Layer 9 of a small transformer language model trained on English Wikipedia (12 layers, counted from 0, width 128). Numbers have three digits each and are written without spaces.
In attention head 2, each number of a token's query is one row of weights dot the token's vector x. The head spreads its attention over the tokens so far by the softmax of query dot key.

Query weights of the head. A number n stands for (n - 500) times 0.00075.
q0: 446420604519497471454533469564427386461541519455395442457455516522607641488540489558503493532496577446489556490624479555491534513493448521481492534538501520558583517485535498501521477483556472515525546503359438542490485555499474489524454574497497472523447479467483502477561533511538564599433601568484457485469516513528497471486512434431513423468500527545529475517543489466494529564427
q1: 502455455495471472435504455552524521515502552444463475534504513460554490509541468456520488483425553581501567499490505453457457527490501495567532480530515505426420528503546478523555498486495545486485457490536442528458490578580504424471559523479522463489437523493545409456492549450526511449429517549401495517476511433488460512524487453444603557454511513554479456552471505582541567535555
q2: 405616508504464624446467517507499466551481467533547432490409484467555467497464514604473564509499625545507524457493517572596519493492487494451500437563496506480429488456465440445469566482586482559522466478532424580453533465546470538556521568499573520455536503535442439468550486443514534449556549597479483465553500643516494539495480524506493522545543518443518548509526487489519480527488
q3: 506549508550515393455504490457480426497540493513515416504470443488541436501385449544569497567506477518456488540465487577466626510534386478479489501511513530566470539527592476454546514445472486519545482451342419500497431491535433480510440576472495539429526515470600572577508519494515423544421521501470545523506536507532464537507554561490535604405469442509470521477551496512492526464550
q4: 428574517452526584431497450468596618437510482401542494509496552520497456536455534558512573560529434494654550451488544414518421457466591500483435526446448482485413497514429515552518493490435560485475479467548516410531563447522494471435553477458466448520496460514500451530481505537477540449411425544452488469559464442547431471546455506503433513563526550518482529472506472465455515480515
q5: 484455486416484533528482442573478457558465649555571461572558495434630338532453471450579620521488617532448537528549458467502577484510356419519492484522442450505458640509556450471561475562482378470463547467407444474563612510488533479521399596503568518490527523521478487413578537469486516491502525430416536605530563577498516515505540555507570570469549493541484498497572503530566489420372
q6: 482550537534471531516505463458517482385436551532503556476400483468466488456577466478428405456491473466529607500477542487541402497492635471460467531505461481430536473506499508539554521466568525613516486467586470482519496542506489590473558429491509644527508538493546467580495471487476496579496485480535503446454520612493415494540455486532487519507416474442579489542545504519489582480508
q7: 406580456407462462430482558384511471460383506510502541466512488500504455431519453613543350493454433467539516537536562502504443449460600682469401556500449578527515381566453494569452586346484527598609414552539510433570471427566419557679534473522459461561474533564582442633493529572514536490428545486555473507408452389603429530476383461480514464514478443536415622493511550465524492517547
q8: 562534502613519424567536524521558402527578430565492463550421566532527465510388505455538358479550523503435399560507504436513622478497279558466495486421523541558549566484512447445453455500509560447540503454330404634482520430567509525533437426507441389574558420456528530509491552516445393563485416423580417560531547443503609459455543510559489472545528495465453448418488474456541475471484
q9: 473478462565444460488486536606480479493504571479557506503429458447540542484515468495484614495491491425521465476501434456495492521527441488459547468473550453521512579427517436479544456593468516419463505582461491522305485499522484408409466493500390511563459508524454469514504475474484525579521491543456511523620513496552596496383569540508526578476494530448485467472510445509522569439517
q10: 488653365537366586441605404474477556639409444573538506581554498521571360468556508443454375432433525471598612490494432567620358487496631502539616500344472471353509358500441486591328456440344582618533349512490531500412547444533463523515577431514558456545434529545550389561613525579483529518542441587582584434452530519490481538531532452555516418529469498460439546518455496489478631519460
q11: 604404542493478564480509419412511474438483558474497564440438555514500529405468512504520485459514532571495516519528525512407609482556593493583589450485523414541438637489531440374616519556513510502517503522437550519547540594412465419484366473557447372491612418436495431419547428444453548450482447497530440490538559461477528626519468561431608636452524538528476461545461439606448444536490
q12: 467493589461551462513465558577559532453528569459562431464421504442407522535470535392460583555585475517498436533553485433422585450466423522460469514529594522583390615505565320413597591576498498416536540486523511644458422541465486507515423534574493537450614445590453481442507468468436568381625502411527488569520507388580547541450450599496513539481538535495462488471479498542486485406434
q13: 406488432461450463503548569547480535485452488534530613430589497463571446516626112509614534426378356455489551395411410453579500570393435437565395617369541727568408385597535699549457394485657478455420452526540563471413494603530541439449420464420370587485421716371653531645388652503495422622479463720481553631431375607595314395534544537439515445316478560306596429480523382566727644568411
q14: 567568246553205611368631447349561402419515452356537418528668624570593393517365497461610334471382386426443541438535579599583325621373487487534429383518448558475578403607476520609410470408617299547500361559504375426377526466685571454597587506404587563457319703512557737515585665644577266468566651486517556577484325630429503393551540622382337442513419440483328527541402500368427519612440
q15: 578600539602655504471298514543479447697545448441464339631572493468429486451582802470283353724417417469586555500439446679611456291565590395514613541263712441543550556487283355555344642691391585845689481548402547493634588415500446489496403579550767471687647283646392650416602377458383620615540581408437419387504565382487472535421464486684415364400537545430579448490315606489212446668701
q16: 583388528427507581628324574363579473627541500614582162322546539232500368578523306621492330222719371434553434419359679347524583567638356430435489413839462809388611452402624423555532608364605434535493658676317628534477673721461270458391556531425575551277423641642519484320515659295439388651496555328500594280555477534451572474596466783575579680500396485500307566544412337391417384331548
q17: 616380488610304603177525670421434342318615568441545417408371450413522540484838427785496422533522519670340509483429518487678736423159440393646513387555579495824331500637266500650472612443545529122440564411490572346536316760509456500352393704512339306417420500584620648651542571574266328505432636597451513751184202615622764233521796781318354500386403474434556691353479602329207491296350
q18: 548594421379488694371618712565597533471753407487599387508335387437414687504541464305293365398652431457344496453600700439500403458683556309545571597559520649463463406551372640399428564310404753408453566673313496676417817696533545553786639566558546730423653333473440569648449583407619393513659596331261562634525372447780234686370660200298551424691594788638590807426410667300578388389536
q19: 620491492646422387634484521529336467126636440321615581341649262574653437477295504552726645191700404631397411413593450434530555513433418567637818390620684427255417712533314443474174556655403437315281329627627362471496500385337521676517380595399643496447563606543544491488472277586821431710466526644607367425336504533286488496237628333441364411226366635442457484355302389567410684604592
q20: 500519554304280651418573659103540455361699578024384703606581445504598364223589526557323620417392197504600491496483140451384518546543720541469745610703589551392500519571715705680723731651637743313591629715495423616395453554631325606768448294408412514544470615543509486430487639700623698765747309590251453715601622428459607522734370379606408364607668530433326362551496388172517727545400
q21: 504500550635567658593532458550603517446468423423423652492500568380338373631645443386496444408584544688724394280323589425543534650603483559583616326713805474240793500223618224410582520508534509784263417340605770687674362446551625578542500813492547432611636638195415400708325323244658553504428383665627563496466366529504342467347592628449315549457800468441553311441268388513358479379217
q22: 451292481365614175416364589388525500245327663281446545282404560706621445450665597430361273527370799572381411373512576425577316667797491264512700402540599440600588705367541540659418363607407486441384699292453386322407433633298400759336520521465488703562592508559650491244445592652482352418589639351546390520424114421339334652596488352410534557608409548492539748733289565403760660454561
q23: 563521666457431362425614475471581589652539454563546416670204378485643537432484424496603530636525353484432479535377758455555391538247688570574213330571719793619471457453520478521474281638437682375311611669467662574330465504434520241342492631608764496508618387535416329356173359784341405598617303365413589476525714508356541723413574126399589572534427697657693354457649368442438193516417
q24: 414526515461465639487279496377361668620444419173626516708525462567360467610586700430500538542318539532431492390628295587368627276531401425694413492627541265314380547267448452602526584602429625362377537362354642738563609664504731573471304743512354702651764551566660349460539504549387228398475563799752578263655550843797611443627496532470576524517298567724760583496413401500578258583424
q25: 522290538164233279521516508655573590455682602356576577549269618522434563735243480526670585610343452394584513587326579648704808260496513645553812376342167785475673487442665356432530484528332536370405419547467587656408535447525475467512353438527512680391685609484624530701406576691496440572592511579485399603387260331716365626298479547795635383504427508465310401675362534304726479500675
q26: 339410676533349614452421522457551530613580576500400641573666349457630280520634382647377634388661564841621704425651500522316429785723677645292554356471624648618330241416267468460414593453429608509517527408421456478685447664588144560412336378484792420521413562582323368432376331852239327455434398560247525679500601478704465457634318166433330713805631655476427746451454372478389742574534
q27: 639757377685363449459803541319396532846848721312417456432390517653415541515601547393557684451476594597459256442615537435425512284569296426350547515668280655431207869428496323538412327564459439714504365465629348346640347355381545400586626289511375364460403427500512517381716615552385428206405504626328573656442390439590504324441370492746525659588677379568602367331450470554531356528425
q28: 437605440612430413619492283422681569513803608765480406418693630614644580367483424477597477408180528278746411563467890657523428621342459213517605521420569256303732514438521235612314674578602325442584610475515641792500619726235452483496348439390369842504667533678551418346604407617280248392553512544552533701300830443420400151635701399697392406495636538439230559467563427615570562553428
q29: 500526427382738609454603492422484401617528265466454630631571445887396517125508419509450440393679588544320360532523542405269436606713474571666564453524373260071450552504249814534530516709648460327660612584779357682487484760416508541756508720562461344381540386657593574520259401615346522453597425462573594365555333496542537328596529480423479699281699328457382488543607458264594664708399
q30: 696613340511507553339556382492263435519556548401307694649407338549388473407396293382398504511438577478754421367598578287376456643710350465229363394325550696807519654514644776604340455618402471394373462619482574573535690323723601274480354632514608575431489339405301241500449456634435618476646629610479683515374636500603369511541515771480432439264258448417395366427363386524430339543470
q31: 670783496508677566590500382593659442509423505330405583139393669348455889233407630707383454414612519500587637837773563607624706624636659365469389508268368440540500421409762357321532626809536775554470400577622419602645748256536589659360617500462563641566449407555339663286296405712567449597409403561496631470323442545508544487526638689720491225565398393638832775411526780708306550379383

Each question shows a short text with each token's key, already scaled and adjusted for position as the last token sees it. A number n stands for (n - 500) times 0.0027.

Then comes the last token's vector x. A number n stands for (n - 500) times 0.015.

0 "em": 532496484480502496548517414436375379412750893343137488392283521732476651583489748374422472316860
1 "ent": 522520492481505493550524428439365399414737868318169539387296502757475639624486758368433473339851
2 ",": 499528502482511497540532413449358373401763942314155520353265504749486661663458754373424492354843
3 " in": 488494501490524499491542469471390380423719922398205542412258490643512622595477643333475598368809
4 "cl": 508481492503512521497562500490535473577505651441334564474354270488359644663501591431479547568755
5 "ud": 460533526524487507467518508430422452568595772337368477411461452546496472662450556326459569408563
x: 438411544673527467559507531547336524394538369585417596497548574437469695493531527521569684544449487578362642371603408518397491736433532443431244528472563409393498396486548436507563427493468463409447446410612628484524465375492601597489369613469495605557340547421533559774355535410453450602607492485444536713397363742452458411611486527284320444379491448601525596639682496548552638650483
Which token does the last token look at most, and with what share of its attention? 2 ",", with about 60%

0 "g": 526494476480501506540512424446332381451743880313177546389268538748508636622473752389399531340870
1 "ate": 508514489470514495536536412435371362444729851315165558411271543746492582610476751418401515329835
2 ")": 490517501477508480548518403451353386424751878295195538403249497783513649652461744370404511361815
3 " |": 476516518473492474556540402453360366390766911302197514372244486778506676664467708354439531362786
4 " H": 478466517479519492476516485492517447511539710487334680495240434735505651529693542303496701492611
5 "ome": 530492515538539502490566412469513432526590528464275568357282192388450378757577609544504585267476
x: 324464662545444527530290412485495409517409473484598403624542524334473475585614597510408464534402504649565670520570422570503553549391418430598351521458538543566649253362361538458679537554655404539424337385567632636408437491590563516423443494608546470693464547374481574586387546682578304604452456408600493468554251782550583518513355613426496324541436526627522530478551360593460603476386
To which token does the last token give the most attention? 3 " |"

0 "ou": 530504482494515515523523437452348379449749909330150513359256530725528647665538724376433535294854
1 "ther": 522523488479498508528516422446341387415744887311165540355284533722477644648497740356443484322853
2 "n": 483521490469512481533532430437377373449726863319134556399296527740511603631547778412427470327813
3 " b": 509486496481491450523491497498496445600573688316250543444311571762478589614659672391467379356547
4 "ord": 504475471441530444510498503469463475545634687452305332453322495304541536717645767540561283659533
5 "er": 519523486479510476526562454469427330570664609497387511567449584600539336818491785560353214568608
x: 385527568437504462438510573488537556221634624410580646387510424393584476541467476445539548616282410589599729447668507491548509656549558373486354462595581473453646310516710547405456608360525578637475521505544706541530540370630541493365397566526621446448449703306447417677439640533560359358457678560560609604518454515433626416561450508380449426601466489415554527626521381663578472566398
To which token does the last token give the most attention? 1 "ther"

0 " and": 526494485487506503541519427456351380405755903318157530337266504727493668641466767374427499351851
1 " w": 479478489520484499514490537486522442524572672499291666411301420710514579561601611362538518351685
2 "est": 479526491507477475475517586487471394560585638379334383341357316451561416479499853521525461406464
3 ".": 481525499481499501531525451458348372339771946323172510358285518756509684634481755340437524349845
4 "\n\n": 460498503484507497507490468487356409360728877301230474357278509775477688616486721374441535348839
5 "The": 522469498494487522458518482482375407449677847353238526398293483773457624500501663365583594402794
x: 366454598445551574453528518589569432581680524409492662558492465602509475437538504577548524526483528431472756510578449654502468569446581487436463439347568662232760446469642513447681399485502326487527280523649588606545562526461491509453558493525448489536643547478504498525294560523282234454529533522394482646501369665595564469517540666511396410535601521692599621675479577522476632665491
To which token does the last token give the most attention? 3 "."

0 "-": 536485485482487501554518429465348379373762901310171521341255523752488692661459761371408515348871
1 "4": 478516491518497504550516532463443391462679769439279590324256553664515621644529735441509746446844
2 "0": 505510483526500484524525546448408468491634635439346489471213497565575553604672717354521629492729
3 "5": 495511481526520510522576510392473468380660506559393522406286562689582555611623780271527583498672
4 " and": 492531466517481528483528529467460407319641528496294506371345516794635451508492656313394596391702
5 " Ar": 541495490461493523477516504502554442462590728544309652344241607746527674624632700411561759352616
x: 404587600496402508537552544543493494625519399460550655510541590569598522342504592413512450530588475536363542577481306447477568504369565437519383561352439424309671424636602513525456562526477479472564161497509536591570504524456585396363534512635281449524535601470474463491394526639447417510453492652407522446326090715557341472493469527484405418538447538497603337588589571620763679661541
To which token does the last token give the most attention? 0 "-"

0 " |": 530485480479482494558523402458355375380770910320175531346251501766488682653482740358428506347832
1 " ": 515506482501482535529521493423515459435615794496304690483258503746438679558539663275481647470711
2 "0": 509470518497518476507505463454519480471583637592332637466461447456310499461504709276531724567825
3 "–": 484526488519445527475485513429530452424624750528315567499485448583421509608483839449530547546741
4 "2": 515506530492518469477481528406491525566572671478472725306323418423345424615518852447525603529735
5 " |": 458499523497518439521529471430442452472621640391432663342259448660497387571638757347385465534702
x: 332524584386561625627544473522548511547401551644471676582577496397519438565668458598539562589476448494375714494596591536443464602427610535436408402352554616297699362435553634535497581434520422540754458340532673514555525485546496468420494502525417489675435616415565445740267569547443493497464582577344591562507367641714397406421577649425474398512550419593289512483538464517467535597444
To which token does the last token give the most attention? 0 " |"

0 "st": 526494475484502496557514429449337389455738883319190565362246507733487635679484767393402473352864
1 "it": 500516494471513475541535434434378397504721883347164544381240516709492579652472739482420469415774
2 "ut": 505512500481492493549515464432397411477685724320289638464312490713495586640430762344411437524885
3 "ion": 475509518481507495548529420438363377407748883314171543374309493758498627653481764383420491362856
4 " in": 483483511480513494522543441451354366411759935334183527402297499733486655652460742372445499364839
5 " the": 508463516484500493506535447439345364427749942330156497410299516715429674621462763344471478387813
x: 373485627434521579504530500567439428436538489474449693554531439516518496414527538604566587490473504494525769580573501574464539638407571448388427447354556605232695459511570583424638417402432280419529230450618637544516580495495528432480608506471457521536487611417549483612233562488317273455482578609363523587508387686531467514520525495527440427468605564638638586677576656518544639690420
To which token does the last token give the most attention? 3 "ion"

0 "g": 526494476480501506540512424446332381451743880313177546389268538748508636622473752389399531340870
1 "ate": 508514489470514495536536412435371362444729851315165558411271543746492582610476751418401515329835
2 ")": 490517501477508480548518403451353386424751878295195538403249497783513649652461744370404511361815
3 " |": 476516518473492474556540402453360366390766911302197514372244486778506676664467708354439531362786
4 " A": 484488498491500516470492505472472455520550750474315613496205440751442672494614497344475733473645
5 "w": 521532511540498466455574485467584353394606526621476567589376323501534449789698505457465676453671
x: 458537442605521398518483474503662518652419606639302458685474491519549423406384610606769517298405402475385681503507401491455510638314535543423435547369479444439476349430487415405529505378553679534604402450506375617558391455511581492420440574566573529506300751585403552556481655586389310522437505491489577405459283658569490493584334580450366543502603538538565607382630316577610559567356
To which token does the last token give the most attention? 3 " |"

0 "ect": 518499477491494504547508418455344399434737848292173546386272533765457646641483725386412502376847
1 "ing": 515516487472504500544525415442349389420739874301162552384292505748493628677490743380420495360853
2 " the": 480533500479497503523533429444336370427747918322146532399255536743466654654444746368463490371819
3 " t": 459465485478514488496458585480496482534567681475206624517305597635519543596689703382566563354677
4 "wo": 495511473496503504480464524480451409502617662459182520553364527521453511521583856516525444488699
5 " st": 522456482496516491459525577484482499465538583567300661419319476785556406591644647353523464397581
x: 361461585598492546567452581596562551473449574468484660324560584704510483476440587355486491449515534459523632552637339605352524610435517528253434529452599464422714379454560401494498446435569480553597376462606394593547449584528619513510528422597343517396466764381479495417411608523541405197432665528471580653546281639707473360552601576421271563434551628449514600549513517572479664507447
To which token does the last token give the most attention? 1 "ing"

0 "x": 530495486474506503550527414442366386396740864332167578394290501750510664668481746378403509344832
1 ".": 532511489481499501542525431453352379346774935331164525367283517765504684644473742345427512351839
2 " Th": 495488476494470540456510558538437468512544707389346563435378467745558637569628504297678558407708
3 "at": 519533473513510510441545564463432447427553511401430553280416478438442416462663708481747516468586
4 " r": 514518495460496523467534567481489424493566573533396718364450484672453379731667594316558590319765
5 "ul": 479530481463474461506521574448491425543606529458390368493395352543556200740301564605529530445597
x: 337621542441498483566429516584530620325511388354516566592521513433430608388383523425584549478612306499437718307758401488464509640566475485570509529567599599499513221452617503357632458486527576539378540506579543409609391455511528573495424665523564486630500357419539532663475559459585344499533526561488585518590425423419603426489457479295296449447516559628688687475452464683668572477282
Which two tokens does the last token look at most, in order? 1 ".", 0 "x"

0 "or": 520502478485495502545519417437371395427742866319149520373266543755497631658491721388389504352835
1 " C": 486517485494493479542477492466438448503610793449226569447303602844584666589549540471493504415754
2 "ity": 484469508501509486497517501459483412554617696402373537862310479503702492622548560594425460613715
3 " to": 494499472487521504493527511457384381463717872424292554449247424694498615652471646331475478467824
4 " the": 485467508476502493510533444444343356438747928327171528369264527685458667661476762319460494366800
5 " s": 545471523465522480494532529487521399545579682494312625503378611549534649649646727377510410438597
x: 450491547493449545504416629602647483622459482544559646587665460742536504508467456451609631501592587595542803528561474483437623629362494465393260475336519439388580402548488466496507585437516376424575430324418433623504380459512553541460449586493473501406524527480478493440495595625421446418438705589430476604436382689526417551480629326303313440503577578670793437497464704547639528714440
Which two tokens does the last token look at most, in order? 4 " the", 0 "or"

0 "or": 520502478485495502545519417437371395427742866319149520373266543755497631658491721388389504352835
1 "ter": 515521496475493501541519425433371386419737859304153539363299521744483599665469704382416477356840
2 "s": 491527509466512495550530414444361365432736883315161533394303521736513608641456714370413490339844
3 " of": 478509513483511494537542417439346367410754896312155513378279500721487676666434773375428510354836
4 " s": 477462498477508493507557526497504382534584672454281600428345527670418664647514696440482540480615
5 "ame": 513485523483550467523520499464508420559584659436282507512538246434382556713388847531475529447527
x: 340427530408435668509441537522648612426486407435491455674583367385498496716521567544510618460525469640487669550623269607426509518536506527506421430512535485357579297517413513340514494425488366481363341539582640488527549457576499491456530540478496547430519595364513601617350622565381271571471376617597464598534258715328493516481244533331438507409536616616544485497608559668455552578435
Which token does the last token look at most, and with what share of its attention? 3 " of", with about 40%

0 "th": 529501475484498493546525431447348382424741856312156586342272488724528617680508771366436473307831
1 " and": 519519495479507499544525422451355377398754902318155531340270503738485663652461765379432489357843
2 " V": 465491486474514466494473509499542440495566764483236626468252504795527704571641683499501645423641
3 "er": 485484493486497482493560486456463393528622692425412617795553424637661693592518751808288752500351
4 "m": 517526506483503504525489474515415461583632730462468636577596589638509595602612368823240593179612
5 "on": 471487443456494496460509480501474461542597586481534523787468501509596764424487437715253320267484
x: 467459573444455473245677553448594525486510331353473501447350500378631513651547508531590405605402438535458475531551472441569431568254526486553380530381620547370436480646568380469613557475487580472495374352458619559477375517560564515468650571519549504346493484395514475486274487440675442433525319602498462355610550479371464418463527579435497505738497468411887465321521507463542658467315
To which token does the last token give the most attention? 1 " and"

0 "it": 530496480481507498534516431449355394472723868303160564381291505740524648625502730411391494396847
1 "ut": 520524486483496507539513432447369396471707825301171600405318492764528640617476722367401514401855
2 "ion": 495521505480505494546516423447357387421740875312164552383311493763500627631489760391421504358858
3 " of": 487501511479512496527542421449363366429738908310158537419284492748509656673460745390421512382824
4 " M": 490489497464511480529483535516433441511582728431237564499250466773482781628670700545487616418661
5 "ass": 511520512492462461478552526513442463538670647459399412693537210594536642604572471690331575354503
x: 559498477592420526340505475414527490624487437515540485358429451374448453544413599446644499384254502484336547460630394549473523662155542462629254445569627573447462318555401456381541393353397521448454374513639493514366543555600585436439532587589412604525369528375446461587397649453438332597427529422432615471443363611476493559527451491460568615481621498584742669319404491568538572420283
Which token does the last token look at most, and with what share of its attention? 3 " of", with about 50%

0 "1": 533492492481504498554527411446361388399768913347152532344275507742496674635486743364406520383867
1 "98": 522526505495497511546515424431387408399755898380148514317294535721474660635448736358430526443873
2 "5": 492518498484511495541528425406407401375732817386186543326377578724505618629405739298426523494896
3 ".": 475527503483495502535525446448364387328767921342158525360290514767489665639446753338423522364853
4 "\n\n": 458496504482503496515490461482359405352731878300224473367287507776471681619455730373435525332833
5 "==": 477482492489477475517491495488415450409673789310240482440347500736415576472389704405592616364805
x: 459514563361671573512559298659461360494573487592476579522504393478585504328529483465523526408512509484511615595602527462520406698438456476457389526467503577362763447528702472335541385430609359479606185458665616552480629556434572451500591597403320456507526564379590477677375371527320396522517527511463471588529477756567488507572553640486315483539611609549537612550441675547676683582469
To which token does the last token give the most attention? 5 "=="

0 "r": 527489478491497502560508420451345380435751877328147503347273529735494676653437733396397529359844
1 "ap": 505535466481497528556519472434412389468716834389146535377294510704500616651443693467435595351820
2 "h": 525530475495481514555556461447424364434635492429282757465529488626471556719444628348478252421835
3 "y": 487516509473508503544559422427387358413724762372194609391389484764537596685474691374467409392808
4 "==": 470503504472481484536508443455357390378761902316189519358307501749503644633436747335433485356852
5 "\n\n": 483465515489503494526505447474351390365747906296198467350281517746481691617460773369446497346864
x: 393471591449598549511547421584453380465510469540445645519463442514499528359559571532518566508502483492564693581555594461505544768469484457364368387273539581192743412467605474474653382495445336412526229469622622510518610555476577438484600546450389466565476668439541403635301516515281332463477526589349521538479370645479501461527488464510460485432562534618599599567541664539620669673365
Which two tokens does the last token look at most, in order? 5 "\n\n", 4 "=="

0 "ov": 523486479480502498557524397441372381420740856297174512353321541787493719598479726408419516372837
1 "em": 504530496471504496538543413443391359451725823309134508365329562752484715590460741440429531375836
2 "ent": 495526502474499495545527423434365392419738873307159524368299514746476660619490746378410481352849
3 ",": 477513507484511498538534415447361372405762937316153522353260506744483664656458749378419490352844
4 " in": 500487500489521502490537469469393380427721920400196535410255492633509627586479638340472592365804
5 "cl": 526499496497505523491560496485530473575515670445317539478351267478354656652514587432484537540742
x: 487365597465442541401525506692615462456381355616609526528550528498347644498366489649655632424538472480693652448597394478387534546455538552553328587438579453399693399414501543503586450334505477604563224318495442644412611500581478557507391590640387586543503598467457528458443655505398416377489582658577483574523338741494405504471538434365414513467537518683765608685450432439369509501471
Which token does the last token look at most, and with what share of its attention? 3 ",", with about 60%

0 "or": 520502478485495502545519417437371395427742866319149520373266543755497631658491721388389504352835
1 "th": 511525491470486508548534435432358368437741840295142542399311529734513608687483720379426454352833
2 ",": 500522502483515492542531407448367372412759937318147535351248515735487652656464753373425485347844
3 " H": 473502482487519500484494485515488465520562762477212666407207484690526672542677623380510623444667
4 "am": 520513502522507468460529451473510521519549459450260555425230207390639452702712590638557598314369
5 "il": 501496500538538484487550439443597499415574396606473691300282508369695497586766561358266443244525
x: 508506609461414590531684512372462466478390516482576661493434442580542346522642592500510557586387328527660567452626475475539590461322548494425563536355473453431348336453444511407624330551578537420535455505398397553548275553577625500348519544607778444685541623538389596479336611703626523602491227614576459605493373672667481481557574602547538525679332411543505487401513513528549618429341
To which token does the last token give the most attention? 2 ","

0 "g": 526494476480501506540512424446332381451743880313177546389268538748508636622473752389399531340870
1 "ed": 520524489473513499548526409439356376420741884320183544378288528759504632624475762391408514337848
2 " b": 492486498481491480519481523493468421544625751452334638399272535795453599649501684432472464502636
3 "as": 514455443477471496513526535446520460490619528526486253313400472461569410767513568562498307684532
4 "is": 466495480494539495573515529489463439506634489482393536446613544545538680806034544416434356570672
5 ".": 488469519491496499532531447447349370341768942329165514376290517751502682645460737338441516359838
x: 413475616461593543548552428589434378450519492530449654531461459501509533373544556585536553494492501472553698566520587482488541726407534399338367420320548567213735427448587514487631408471446306439530192454612640482532568542498580439479613573435428460543491669439573396626276513483331300469488574621383537508476373642474474504536517475487446463393593548630570581618572671519585684640346
Which token does the last token look at most, and with what share of its attention? 5 ".", with about 60%

0 "ay": 527497477481497501548519425441359384406749878323191564321289497775507641666519752377407485332847
1 ",": 521514494483510496541526415451355373404763933318165532341261500747497662655477754370414492346843
2 " s": 487518490486509510498526522487506409542576730489302623386319461605453640535532524330507488469638
3 "om": 482489504482530491487496597493555465548571707488194475452508241358480597649486648587667665441420
4 "et": 472492523504485526449477570510438501462517556433467633425576353296464592501457646357311559341721
5 "im": 486436545477475514526528564450469470532584676487315743331583452612436496575472591454579517385840
x: 563327595410467557439563491468604517402474353613559634519505496354527596450452352588591513477682494519477437647452457593454504643364637383371429397519475348377592469623718528492652376451464523608496434543471468344533462577534533499592583552434626470556590652309498679537500497339490452426600522704449461659549362626452568473631457491359503146274500586697561608509429592648447512526384
Which token does the last token look at most, and with what share of its attention? 1 ",", with about 60%

0 "or": 520502478485495502545519417437371395427742866319149520373266543755497631658491721388389504352835
1 "th": 511525491470486508548534435432358368437741840295142542399311529734513608687483720379426454352833
2 " and": 494526504478508497544527420449362374400751897319150534347272514732482663646454770378428481357843
3 " V": 486464502472529461501480493497561430493568760483236624488242529774534691584624713489516625419636
4 "er": 510473500482503487485555491451480392518620699424405623802543426645657667616505811790298752478357
5 "m": 493529516488509511516488479518419446581633754464467627567591590647525558609626427813241600162614
x: 529596477509315509613601425426635405599504411438481521420446619479595379622460473523461447737506419475331503587483473508492405592244528526567123445490521524462470402571574460440611387379390556475302413472532504559427524620546462559504645461551773535529488735293659523529433657481501433362459198501441462538599424499486411692408552476327564384634635640447654534517492490469477552595413
Which two tokens does the last token look at most, in order? 2 " and", 0 "or"

0 "ort": 530494475492488509546501434448355394440733869293162555346290512761510614662495732400405492331865
1 " c": 462519475472503488530494481454388407537692899427196614404284490778532607610598642410475521361756
2 "it": 477498498493510478463501589459416472574626679389403361571278377392450410520420628618401385661653
3 "ies": 493495532505560500540548466476447364520680787465442613493417493633431571565362668482337442626834
4 " of": 489498519489519504520541417443354355422738898298178506402273490720478677666422767363442514362813
5 " W": 507519472463496482510454521551464458529544696434237591462328475727512700640668704525537647446681
x: 341473535604460539543607533561527545632487574554377574511520626582546524484354540393602557475609447513519619525545520390350495594533513498415296575441480572397662421539586447477602445439426434447609358331572549460491430585432559495422443487514561510486437665374360411550393590604138326323456562497535468559465171757519258547503313400483345494467622547525672475499586524526632629472516
Which token does the last token look at most, and with what share of its attention? 4 " of", with about 60%

0 "ar": 520511476489495507544513419434360387430747873316147539362268551762509661659528712415412545331846
1 "ri": 508524502479507506541533431434390385447725860335126553374265541766514638663535709439439531345839
2 "ag": 497507489460482524548508409407380387462699797299242524374275573760518624645486703296383548349881
3 "es": 488504522477519503539547412430376378403724785318176606401370530764484632698448695397412498379881
4 " of": 484491517489510498527543416441358366411747892307156507391277496731485680674423755382437509369845
5 " s": 514464503474502495498559517498504381535590689436266580435328527684408674649528691438501515479645
x: 405505601483484593541450563604520479631506481551444573651649474651485593522466464463637641460627553598524753535599444486483517634304524437361226471369550444367647365534432477525502526412480391464535370325476426634485409527483543492505482587525455450436486500515449493467487523537323353407423710622416511553463308703529409569499587374386395479521573549633861420527507609622657571691403
To which token does the last token give the most attention? 4 " of"

0 "'": 528497486488504504534511424447340389419737878307171545335270543732493656662455710353436500322847
1 ",": 519516494482510500539524420452355370399762931317165515342266526739495664645469745373429510337860
2 " ": 505508481514502525521520479460469424486643858421246607379225469730526682551545611338503623389757
3 "6": 521495487516508520532495501474415425494662716506267586407377461482441650421478642393502717574877
4 "8": 476538468510524499503519471445416475541629605500331581603387227461537540522594653365466659583717
5 "'": 423499493491441514480494550395462517366593535491470585412348306587585417673520590318434415371817
x: 445619554406608519684589446476464502428360403548527629527549620463442458471709522578496565366432422550460713555470582507516364592324500483518467494308494501338650280397637392406506429395514437645598496458608413435502523621521507559319550561484576476640326583436607468655328491342507425541516451564513590520486407811429449307597509578361304495342590372359497582352633550579418580492511
Which token does the last token look at most, and with what share of its attention? 1 ",", with about 70%

0 " B": 524499482489487490547514415470344396421751888310175513328240510761519700675531751404424493372838
1 "ra": 455544489509455487507542495442566489476642704506363366400362478589681619763490698743415566525700
2 "z": 520495520459507495489586501450538416379630562484507320419407556431635683801385429405283567506528
3 "il": 519483564488522502508565430472553435488637602560458737385639852653669751523190608445493559561661
4 ".": 471494512483496499533527441450356376345769939326163512358274524755496687652466743344436512354844
5 "\n": 467459490486503495511492498522356399412718850344295505340291462757506662577435699415449592418881
x: 394496530473647555544528462636441458514538401502408581567461437486521528365505538464566609452469446451522657542616660455509473812425446541388306354343533599204756407426631493484567396519446360395579308417609617553495634533493515458460554533502435478540522585458505441638294479461274365399494500571349556532476332662477471490536486462479430432412563496592590605547468628602661712648426
To which token does the last token give the most attention? 4 "."

0 "o": 529495491482507510554517422450359390410747857317151523346257512735527683653485769386431519335855
1 "od": 499500493494507529514506491461376362493693697307261543379231536702584586577479754346494542298857
2 " is": 475517493470527509529509434448369378448723886327173553366246486685493654623441694388469492375842
3 " n": 467477482495496504481496517477514450532564748471262652400252418559401611420475595401469509461747
4 "ar": 533490472465453512500443552502480444636562694351262351304666406502300401275587751660533500410586
5 "ro": 505448496505441517498495526479428490583550625422169486440466543337430532480737592694304415192532
x: 521494602512593454555381421622477506249437577324485452393419510553573568511575423596520665635345506673420572509490405549608639696397586399430380417446568531442573282637424505489614327378500560563482372427613462703617468539548429510481413459577523468458476379492617551499316498703580481383524428340516454497603477658680479570591325402442503359463278473503645437453541618470453615284534
To which token does the last token give the most attention? 0 "o"